Layer 10 of a small transformer language model trained on English Wikipedia (14 layers, counted from 0, width 128). Numbers have three digits each and are written without spaces.
Take only the direct path to the model's output, skipping the later layers: a vector added to the residual stream pushes a token's score in proportion to its dot product with that token's output vector.

Output vectors of the tokens that the questions are about. A number n stands for (n - 500) times 0.0023.
"are": 555442404591692585389296549508480484202540573598327485442508781506398588490329623432513650545392521567610348378522421440359565609515373661521473458471567548501307293601533497575322335407459546474244314643551474444516567765589442420670595672554652513608350569483587830489458553501565379586413407519567431494581399661497752531321608669459205332356682569436604644392306517444394636329585
"itz": 450564437347515728682504667431347355553377504597467470508482657504421584441650538412489483577344572567331376642491280404726394490556674396531296633264752436302378303397418550382551598497418492582416550375266527493491547517273604431472522656488717621522516465626299383552569688582448449579543461696600697611417618436662672485449489470201436422432577514677667423613396663497409375339642
" other": 525446446317406535445462556606321438290319676592470259388594622566271553421535415584432529485604607526628612587517509422303499614381332694502445536462463538523502605427547322620408535645661612386507656509345234415633576588302438391713657785273641621363573445535485431430385542561648251502596450452462632557333559729393407528539495525432565574537425592561459544633578399604335623559411
"ade": 412428529546604616365390568478583408325477454485483381508428501342277710421288556473506550692484552662533205689637327637708398497631286571612494591501623644291426591649376594399555369563563672491497414372460731297605428391450545428582490459481443429357385547644497501505648756684456431594338616375597603698567658640423673574485605663413528422523448504440296361450486454575449507288230
" at": 471503508342557545604654605546540475514638394652656447503707356380580451438430548508541395473555535599403516409512393539481665488450664440567506515457584410403595540506433609614562457558548535311567501455506588629506448621429439601542539346402559475608461401602480506424542427515402501586506252410450620520501362508458374481373473478292520460566522571506430360594585443457375470535618
"lished": 507385474410431481614683301630438629371693691616259454573624522290720691105631346347413468683585447241620652752631540123440407583527436685516375433332583417449559358466585392430657327463333561355316774552520627164548680222632620635512565667322611527563410499757434406738240508751259516185653399545689515613234504750510672596499450573586364745430385328790556538490513463472298528372443
"ti": 506301326342652478567520381551478425365554525641400511276533387448612615657415427741493370425520244496543335684405510598444456643230618840530371698534419447459511434579473579391558291528482598526524538649590387449569431316552737416579564705452340529484661583478484593479400464706452207396443477673683570558469635620611309475378691457302620453684615605546531487311533336546280591381520
"or": 489369558376544473437368488443316535446520581423723451610373538598323553612388448476540614521614511466674511381365545655357424476443654424405437484418331586550435421607508499583334695425473567543194326409558761567547651310621583568342353515524448382478352505586415302432686188538550597449632594610540716452404544664492398549522424641767459436455642492547572694530470464638522550442467
"cast": 493398465493314509603617567499470379434643505641405066245575578437603636460441543222444481385383497548366640664703387598608249650298366485365419613446754505421345415542541435509535488439274572585505795556547543442559494423638352656608595637206566752682379325646331681465513807491551520485650396484584442651652496592613744551573346443427501467238290432865528335581345638461480290425531
"ral": 269528379473659407292530590532438607448505725650368194494445340511466604550570361364464570509656297494765652526573584391506561697406432527676422752486563519234522526540638636589428521266509458277463231347336350459531443385558719303297523647659478605468410417417606543559505618569393501457576787483779440577336534533644465419345458573633435533453515473526562582487653449454479594369589
"ances": 463629318141595644433513586706285697279549592476416327545514289512547694375350575641486615354612542695612445250684181408649358611756396496361290727555546550492103525487522338262251341735471490567558722888472469473461561340542733538471501400501384288575473671537745479701444614678615732449664505577674329577585643470551407470640376455380455587326372576473480257373592482458483428277611
"we": 388667445299380610491546545488341499474480467524596757533598655452526615450495450453484629604380476354595583569349581532668295665629347661522460557441512583391469608420354247556598385542340577571544483918296576521605021607556400478618369513344234641455339565740374669443467554459266440209496612541563506597417456669584613399592414623751230504300543247668659496384546527686566517418411
"fer": 194309417496415503428454755653514381277363468585491641097535672554672503359581509183442620335532639348518326756550425675668278477695516601550544356345571723438448601559546580518423552503273499583276520390492507503569492499635356690385522598597579689569741432386554646584468483666617507380404372296499446427480512616538779497524582436283594592355603559441619428415313551613324678509357
"ene": 478393476580664589426437698515340398456249533432378568246476553566571675542677633215517654525388532617585492633513442492487194440370384440678473650519561395533394510339510542442439535466339653664307467610410678336372562461377499645507610447451609283507544628546709638499273701516220437560476287644594285602399573483491473525411531663576475214499601525620554675471428259641767737345663
"aged": 274392468529810664621624577523187459441516505525403457446455551381361575382465402423503669533560485549915628391476410371668579718573298361396409375600569672582496420471595565509516471580387376494302689689637725440631589512478569386254509593379537274596519475661480720402489389562466577160400517238725704838317618707506469591464536311342392638314433379589318452446454401626649300387664
"n": 411540331314592323685373538553354657621452290368563551527485643742344875622451602444556473429700559351462407598549709628458315570281709425614412494346327451575601471574461624588474459476380489578506447617496579437500391439503559406649357399486285500562532389585541375399475679557502362354352461356525453539693608563536313520522450503588377484332574476572771704474600483465531641486353
"der": 401202661349389590495436479569415563631521689638475553384464448523621401514530529770506432667583309567583408330354600471802120665527394454543443548676717496354256564578610596255467442536281635593358478533343455568499667464258598470514525670292549709623308426620580444431457664799588630253660538491572601471613637639477345497482556459412576571383514451655466457394358256533459478282340
" /": 448527484558387574419426453468586618614541591535395411597669640563498351313363367341475419681268359449535424508503495673498537489408286531322365679573428524590536530540594570530515391698295410551385538660486615439571633466389332458544628399406394422710572489404557412478482420656554558513444374399503478795526657505559577438536511513591472637545563641478339548612543395385434483487544
"ing": 414542655567420514451409796427501538465599385489596633634421318660375688438552510559551454524478646650608406366495394529541533647662594458292478335544438433629486437424413548568379586465697550458357356468488547612553557592552448384611664396497383411426453311572730626322647536370633527586823426269719560482438549404469434467589298321475382504240595615595534339494366324367462535400661
"v": 589464505379449451689654593485316450518505581449550719550395598602468485645482600535519566453427424397520339458605537549501361446505584655573419547257427469558383790550477486556546402411475589724620508425463432597413546386415547370424452441678478522432613413365536521232445432572498602410398568502665634666774732505538625464485602456454562419505508266522535232475337487474392336469434
"ically": 536527342597537461653464637664363500259558687481308317343433433420667710135475401225497545560641406504729722509479621481725395404398396641551601493271633661177409458466418518473279314664560456553238733733430583500759359397457581429521553636415581388563772417504567745618517354472496472500684269398648493481462496411591335494474544330243557526467676449730508626461716395244500821400535
" ft": 486523469524861569587462670665684708401545545333410549497460599451722531241554452573486626346603338505631493382405320364621298606477367392471357656577934717513577520472649497433580459486489491465262599478361464346360327774383378278438579459392182265525480428728433497668401460800371447449436481547529512631615488621505548547690484220626561560417560539454180614569635413312485372473689
"ll": 484524401410566368646610420517398538472811382656487549398698539415567521575747379529478421446676443318673469285523600407379288374453574509430470596457711512258398843364444532697576582348359401547648360452388365510508555498446584390509498590482455544542619643676571591502220468806449410357376603491591379552635566619458661450407390602335590359429384429691568475604544503619305598334372
"ury": 469585616485605558271504676493558463492549639649354422559550488468445604432572448520504560555400277330717525279611599474466518378660399540726363365603563592500416284471521644423527671352551570518344694485312267526592474403677413705281425681524816533509414556666476729443634543611364347452468922509630185372232319521636619527536600325466316441243781364514269356546552303445680598310596
" ag": 414480470388328332339416549678369564520512466537542457542676373456560467527719371512453674353542456595371460674390286492490447430597550391683428416350407568488701541326625630580533399591527415407449341494684536330512503391491497621590403540358551455673514483480648401596622504599619555279646510539523563407325323581477467500651660368621461386651489518607437409625556538445513584514553
"use": 436436397466668574708276457498512566392621392760415486412573554405479525505550681411498562226568349359506418760731402366483429488604406641464356469506653574419385310517549536491416399488453579538356487410432587621634515360609574608271777684586483445528699625429450521434444620647618697436588608521577157580644446565432616573390467481436273319273414684549406463412491567567615644273329
"que": 452396481591621581475519495441503625259457391494265548516419679510617482468536630354471571515394468600377556596437553270846255515639499676635615503503856569283577676652487538327495378396468581507436512487558447330686087393480347654146519438523330671545575744538458571418503521480434383511225330401686473630655540830476346481488495372371298473512826337548690374546762408617381583363666
" station": 434407597433456637502392502526516387569658438670576329429455611325571416519546526278438606281671492359509623571593470350571412582521435527499495614215742353608589662513488520549623428464499453363537468606306398180444406482600458648523509612380287544506668397468420845561367629442480654559528542639422548462437479560479596506847274433418385547621578547811506553306551352565279347517583
"ments": 520402468278359613520408473632319535312535569606571504358465390340737777319412399503462629553744336550398401560404530439678486797544414462366545696306509467397258455509649581536503247582495440550273832766365374658269495456483822481559667564490421277474412660483655407641457764699527608409611427384717511627495828336452634468645280305398568531452317359825711425312679286677407301305475
"ife": 609527519441509694220324703483479393408400470722360502248422597412394638287512424461502540517301498482656502552253486552631423486425325711332228343424598479653242502546533407279380518675411594569483510627505637571438578505516836502714536576407700445474704516565659425596642620816452418521547455784498380388302305458560593635372685573544431730565632490648308307576452384498385451280583

Each question shows what one neuron of this layer's MLP adds at an activation of 1. A number n stands for (n - 500) times 0.0016.

n194: 586391479414593374511517553465444478483439513493504485674529416581404523404506498505535311474556382433613610468369475621629342467515617514424621506468496475514397502470508493531560500624478646496437372482403576500498525522610530438522467487498541631447442640612569496504549552471467521520498381547581479479506490493445442478458528465370488513700480496535490478460403409515595472521458
Pushed up most: "der"

n35: 535540598568500483506395415397521428512475506410532443575479483455561626553514466437403440387531636515597603458527640496399496519393437586390478518431479542527522536434502474422558528417585476506557347440550571555582483557599570545619463474413525546425500443478463460561539411699310488626516447491502531516467469431500502565511481481445481549487492563459448605479529528419525435463552
Which two tokens does it push up most, strongest first? "ife", "or"

n428: 538481591597438476535471439650481481301520512720478466498502444548573553473405613430420408550399382560486474535406449558512516524414540512475538414521607486406462554576514528377515502387498630433448545470538516616355520475461434574483472587431527612451462506548439488500500463435583562561573609451626454388564449530520448528368511459514512635482461552438570557589521512449536429451500
Pushed up most: "cast"

n382: 538558399351384502487463456478511476436576378480577454447586446541491543500468528470503455363622496484591393596494337515553383446412504502431452428441536558527532463642457520422564504507431485439398469422714517579457496575568486485555479682458430558409450462463562533585536516468513504523693515526577450397585521464579563652468470455527591315534387516582521512638492555504483481512509
Pushed up most: "cast"

n6: 473598472491325436488541337410316502450435512429509477547495586503483474538346574523568458532512524468424493346593502413586417502556596408441658446507493482514525553423568455535527548510376618519461491562544583404459518464349450571419458479643544445509419594471582530597346571460632453420417502498569565588377438626603493411529400404673534549533647498411519407443679511538705513629464
Pushed up most: "que"

n427: 468440469576591612399554502558528516568400410455545451470522456526527498466419534502609400505353517460629429438472561498576449481382546542540473482584418537420450504548569567613480477464578392523599476489498532510456517416414533515628468547548547539526652574508406445476504518472468457524498560380436565563401482421439601545496527441568505405545513582518353567468584518471440486519399
Which two tokens does it push up most, strongest first? "ade", " /"

n27: 432463587621564481526441462456453550440394426486446513454531434508480431457403494398665363421375451469481500487500474510594634523563582496413551544454465528481505430494463577585494412508482601566550551581534416512543583589457373641393394568516460445489432432587527470564448444504664483483434531417480626498477513483512562474416476492547565478641564564482525536478511472502531500514625
Which two tokens does it push up most, strongest first? " /", "aged"

n287: 464480616420614443564477480494513500529630492580468579502482498473284394660583466587515560500421446515444455604488557427462525588471439571586461401494429413473569504382410592404536368443438483479504561559508706444596386614516486470455492598535360524571420454393474601482552607556498519538444421564554525601371512538432434424524437435508598565473502537463486518465454452523500468590481
Pushed down most: "ances"

n41: 542540402530440475565500417524575354477582564308570468367311546462454536556521509510506483455705310549566449408562566523672535548407409539578681411430524509512524449460554520493571472604585476341416536575452525615584406505532398494425449554612478523461454439371317675577574447523479447509589481561423516434535516375401603481489471511516433641472509619542507498434459473512643439594472
Which three tokens does it push up most, strongest first? "ically", " station", "ments"

n124: 583471528511622478306502488505488610603572532423510469563403570435491438487495498498446483530554466526421398573524445538609583659442392472532572565468358406398349387489461412476423645445539507602518587417599553483360597444526589580470411511498426483634551478505424522568565450498464462485333502481454538468575610510341502577530519452565605603607276453550476531566579424586529430468402
Which two tokens does it push up most, strongest first? "ments", "ade"

n229: 521393481428575531449516469510616490538403454518514494429488376489502544599341482496467393517559387487655379479420510532458552457663554598599438508514489463385508478522529373508532564534443613453586510481531613496510541511517489549549431446575430535537475488496476375506550534451464541552510480457522520438510421582609549475530575359511428597455385654627353541496434565474545496494478
Pushed up most: "ade"

n11: 477571583508508450514500459551578424524529522588707506454473438519480375547534520506324598432457430469591467525453492447592540479551442414445539457439547419455575526500563411537579592607547476414469500494556525508579570569575513528568465607455500562434434462607479460539384513427500467492538313535442477372457529553209498410468565533565489514622440569533551496417496433510492445551526
Pushed up most: " station"

n197: 444516534438518400520492528425473577440595372472590530527598532541494405498453506545620573436565425455544432526496371527432548415456453342447534508494511410458587496459439532530484546547557574362388474444476590588522519528580494466520428575453554586569485498476583427455500568489519557608408490548457470533504472570481372360509525438491584594550491549488610527657463544405479412475624
Which two tokens does it push up most, strongest first? " at", " ag"

n25: 495540533531465397496405522564554449695467496496461459424461494535569410428467445530466490509564489484422515471395533398469409476573527491467659537580444517420532607485509502458466565606532452516475408579593526488403389564551562567416521439480471493517563462510477494565465532559509524394449564488451610557500397494630475513582616518507495500568483421518605557363596573422500366419481
Pushed up most: " ag"

n15: 535494462429340517454574475526529468532609472496430516490572506595465498598590411494417585564565461671518624424440364402409423426364448559485522484466511552490455536562559532539511583504502456565538458437554529529374471421481661476498467421478555477389477390381507469594659546410459430462470508509544411504510558529461430612491513496544538535594515530517453412529524542431463627624454
Pushed up most: " ag"

n308: 467355444500451548566437560555447593401581565515614508459486421449566531425561450458607476594457463600508541556394556502477473518455646470542471443521562548545518642471417507437469377504504529589502438494451433535479484488408516423404443527442464615520569640620453480554538621537389437542479484417521555506522552487400447514422593472528468435522350742535439633500418472411569465364477
Pushed up most: "der"

n340: 486502584504532593618570474410389522441498464561623543402533529518543362446564549498550326524564481407529578492436407448529504506531482312390584584584409600502520539432488495463478601526574445513485514543539480513570439426484478517595537540437554575374480519564579528510570404573512352534443400463594510399494467440388637557464614419544398520351538486673434494467467548584508378557460
Pushed down most: "ral"

n127: 510528592554542552585464416534447425486612496562487533494419554458487519445554523524537587547545556428502559532669430347502403350482366400528426477638494584496391420621583595547439591426594534498614428466524391377477508587558615537462490500550611516438494459471453490418506335453627520438453531498507480631551490489426420470428419542440498434371600455541539494470587486512402531535502
Pushed up most: "use"

n383: 448469362579462443413526613433469453528466577488509562378562452549425470528532553447394593412477516593478554472440534512445490450556357546365476437518504490544524496520419476683496482463579380508409565592469402479404498408481513463577549531469378504538433498402507496456529510441600498574651479662445529518627588504564498580485592441540487516645483448504527619498473525439477500624526
Pushed up most: " other"

n107: 508517486603494451542695532477600539594512410513491401492490375482527461440457523469644595494577569564530576594486425464451412580424308338445601439500460435478517494498537488502452349526469608550444526508574550444465478613500555504513496506550498494575538461515467526427534637421581508443531480471649486477612454409533537507462492502474422343546638512541524570464547455475454367363381
Pushed up most: "cast"

n310: 389400463476523484554498599387502619536413471414522464511507511545643515558590500451409490505449538518440619485457590462557511569519632533518434401689482461470405636510495451421392490470468546492459471531480496512433533447485556527414404404530543494498494460494512507506537548483579487389521538473398515580634564478467483459536384372500552565615474488516630555437467480534580495551384
Which two tokens does it push up most, strongest first? "der", "n"

n196: 404452363391453488379485485564577548635458523423481717486579451458547357565527458535383563463547388520492471498502560504696512598557506500536525551519639456490439485362613572442384521454488530608568428434522494511443553353540524423541564554440596448518466461388463416512579604492537518508407525535465583452498518535490432618572459472458532537415446496502366562552454528562520526568385
Pushed up most: "der"

n217: 488439496531529462654470488571565452545580483396483443363447536500433447400536496460563390532548532473442551611483598520423478566524509417603545575433474406509493441536557539455521491473569553454416586458509569518402429420619450502521517528447525543489527461540509518386585512350589571426412507505479604476564556441611502473484348498484571504448448596580511505523476505605498423553410
Pushed up most: "cast"

n273: 523559478516548500458479526460428533521352500436561457443474482504419579569627510496527593459465473437588470508569552520469459407561417651598492589454504580575545521571488525618619370401457490500479401548528458491525534508454443491647563555602523458500644433429537484456471618482378569429377522586604573494393536592413510421581504420352567398398528394519470408521390429529393489474577
Pushed up most: "v"

n47: 430542570459547531571479509554498552525531598607572508466399393505528540552558481432407531420469580531637656482515584569506502446542470474409431446496401502432417468472565471489382445578464502548526531400373521531513594569453492474496471544524517537559290332571617496619525496429487587392532502386441477530587469543563466455536383400611643517534569437334525563555616456494517406413413
Pushed up most: "der"

n223: 573528442586431401464496494481580525486411420540470421427520586588542521496558426445380500504534496498579450426496552581449455536436398575523594555578488526336604607558621470534564391410535479498550437452436458535363486531581596446441421465558620571530466567542602409490441343376494554524431605412493592621472576433528477479492504551514473470584443498624426397419566553490403617427516
Which two tokens does it push up most, strongest first? "ral", "ll"

n234: 379477594538399492555559507471407543376417575509583547489540406477509370498502560514495563553511438439575407422454575422453573494409565395467552447491540334494470507496506496542419496351661548531360589515538456611437550531510525481509447498500445542562531536478496475571544536460581519446372608556461534530513594634269778432486576548484598567479521413554426638475508486421519401531504
Which two tokens does it push up most, strongest first? "ments", "v"

n20: 400570544486481534538441621400533552456492416564447498353473575529556464504578515578448445372564490415496467500520605578523594402580467488433479391613473464443447555511651540491494577467496519592436516405589443440525492554614504612476572570467552433462455486515508476462384518469591388496525418552491557425553557434348455488386525675502641580478434586415551405493569478427506374402640
Pushed down most: "we"

n402: 606345417489428465560491477475519515536577595493506560543445568324437555560562471678414533481583401645457362362491469504654563427393504591466460539491663542496534433632560344406519482547444459422544507439533526612516559351561491474449565419574549469393403525521379493498575584424437582415595538462609407457405478402385511454551453555502487551471415627719500588498488550500500566542532
Pushed up most: "ments"

n420: 559448568419465422440555367583512594457539523328360382567584542452544484605418423555489517517516583550650664420489428398439451544471409424455677509493453463663462530425524537516521466666468571567509626419406482424491553552500513422526458554468514535533493411582578504600583529257540403500518511527518474416531463517419567329551451607522534416580500466462588607584397476414518396506518
Pushed down most: "use"

n101: 446401442535557485504648492504511466496653466566453500437529471466539506464508596445340544404559381567542482450412544465572600461494534623418530547594346602479553457528447495425470480548526510416496485486442535513555430483510647438449468502392566560510475437610491508585531528470425289546369541565471576494475481515498514534446507618469534500603535506429576524500386422454465464574670
Pushed up most: "ti"

n177: 463585556553575600578512525432509464451520605417452382439468537438496448498604606429535496505517611471475478503490459515495389475418503464529486437612449399558462422483469535459465520441400498601463500546508550507500548547429485483577493576510502477455513459458455584508565594399355555479561502484500522490523507518407469438457526459531528525397602574480525497454572508626549532592416
Pushed up most: "ene"

n481: 461470472590635476576460438517507453488546519466487425586496414533559529559475508318537385502457574582439488512563488474473525599561494516482548492475517456577496525527510584547436465431631425454525512496498408537410464520443504367428626447500468452584464539404564502506542557396608549470484543502493339533556470437758332439459392572729492509544452452522567444532396404541494583412599
Pushed up most: "ral"

n478: 467360550613403500546512414419636536614554464476504504439533512487463552519402522489625415609449498425400467481451508568561423546543541555585589423314559489492442546528411510533526595616464468597526532406419465494608408500414449462416512461496541546605512451430583573554524550443418403452514504458498517482608475552451502583504595571483474437526590565465452315444498415508587572523520
Pushed up most: "que"

n315: 429433512570500490471537587482443489671583560535505508446535510432510512424460448440457519549512520361464637429508550447428386545490487442519412369432504465596459510516441555656355534590542488510506510457549418371603494443569481518465516578504597488560537526411504349535626511512484547413582486610585422388531644434624366604536496465473471556638490459481490483417511504446596541403504
Pushed down most: "ade"

n252: 684475513541489508502525616540467477579306652403504500400414519620405478510400487458534408471596496514585547418522460448491577440435630589548529514523471372590589570644363456548535504463519567471534441487361446523464598357555384442620444474492554383532641483395461489489398409524546487511375493455480547474474513551503634443403634547492439557384636564502496516580441548447513510431551
Pushed up most: "v"

n426: 416626424556477392470630688355544426541405447573547322650572529517545470522514725646631449478441502401548466443586440432500498614552517423485489577568511482565530470505498571550481493471606447383509449356411375573468520474614546405401432498496403449473453577453618425624419442507509561434500525560392585378572504468636404529466524646502411450520489616433406404405532517505527539471583
Pushed up most: "ral"

n157: 552518567542432570511535600452495473464517377518591388538471416548480446573491453402451554423538408498368464412468519390599528531612611465572488531573377564506518509361471609522549453599480511539478543413554433627485427412430512509416606470576491508600594581629470544537526600579451496523611373516483454451477448511367432515357564494574426420639562347545630374551496508444426487350603
Pushed down most: " other"

n99: 506664629475394476558511572468676536542598477439584519517541414471671419558359589516530462438419513564379589383587459446485569504421464535584482463489480549467510550504458533439452567369444645394530532439488529504340473500466468558554508475425504631478432510464449506520529607429494545488527504508493428473601547386255431507617532577534380398634490435513444480447583490454486614518534
Pushed up most: " at"

n122: 445525571546392506408531404511393422449654455469395591611475444390566639512496472560503376386470496459526584516538454492593577553405460488512608401544573498462534531546457520453411537545417489386465483404517607600657483518442399502544619528528608394440521709437546595454566582526519481496605426560445372575540471509492581412433460502413549509433471466482409610484443631362502443564524
Pushed down most: "n"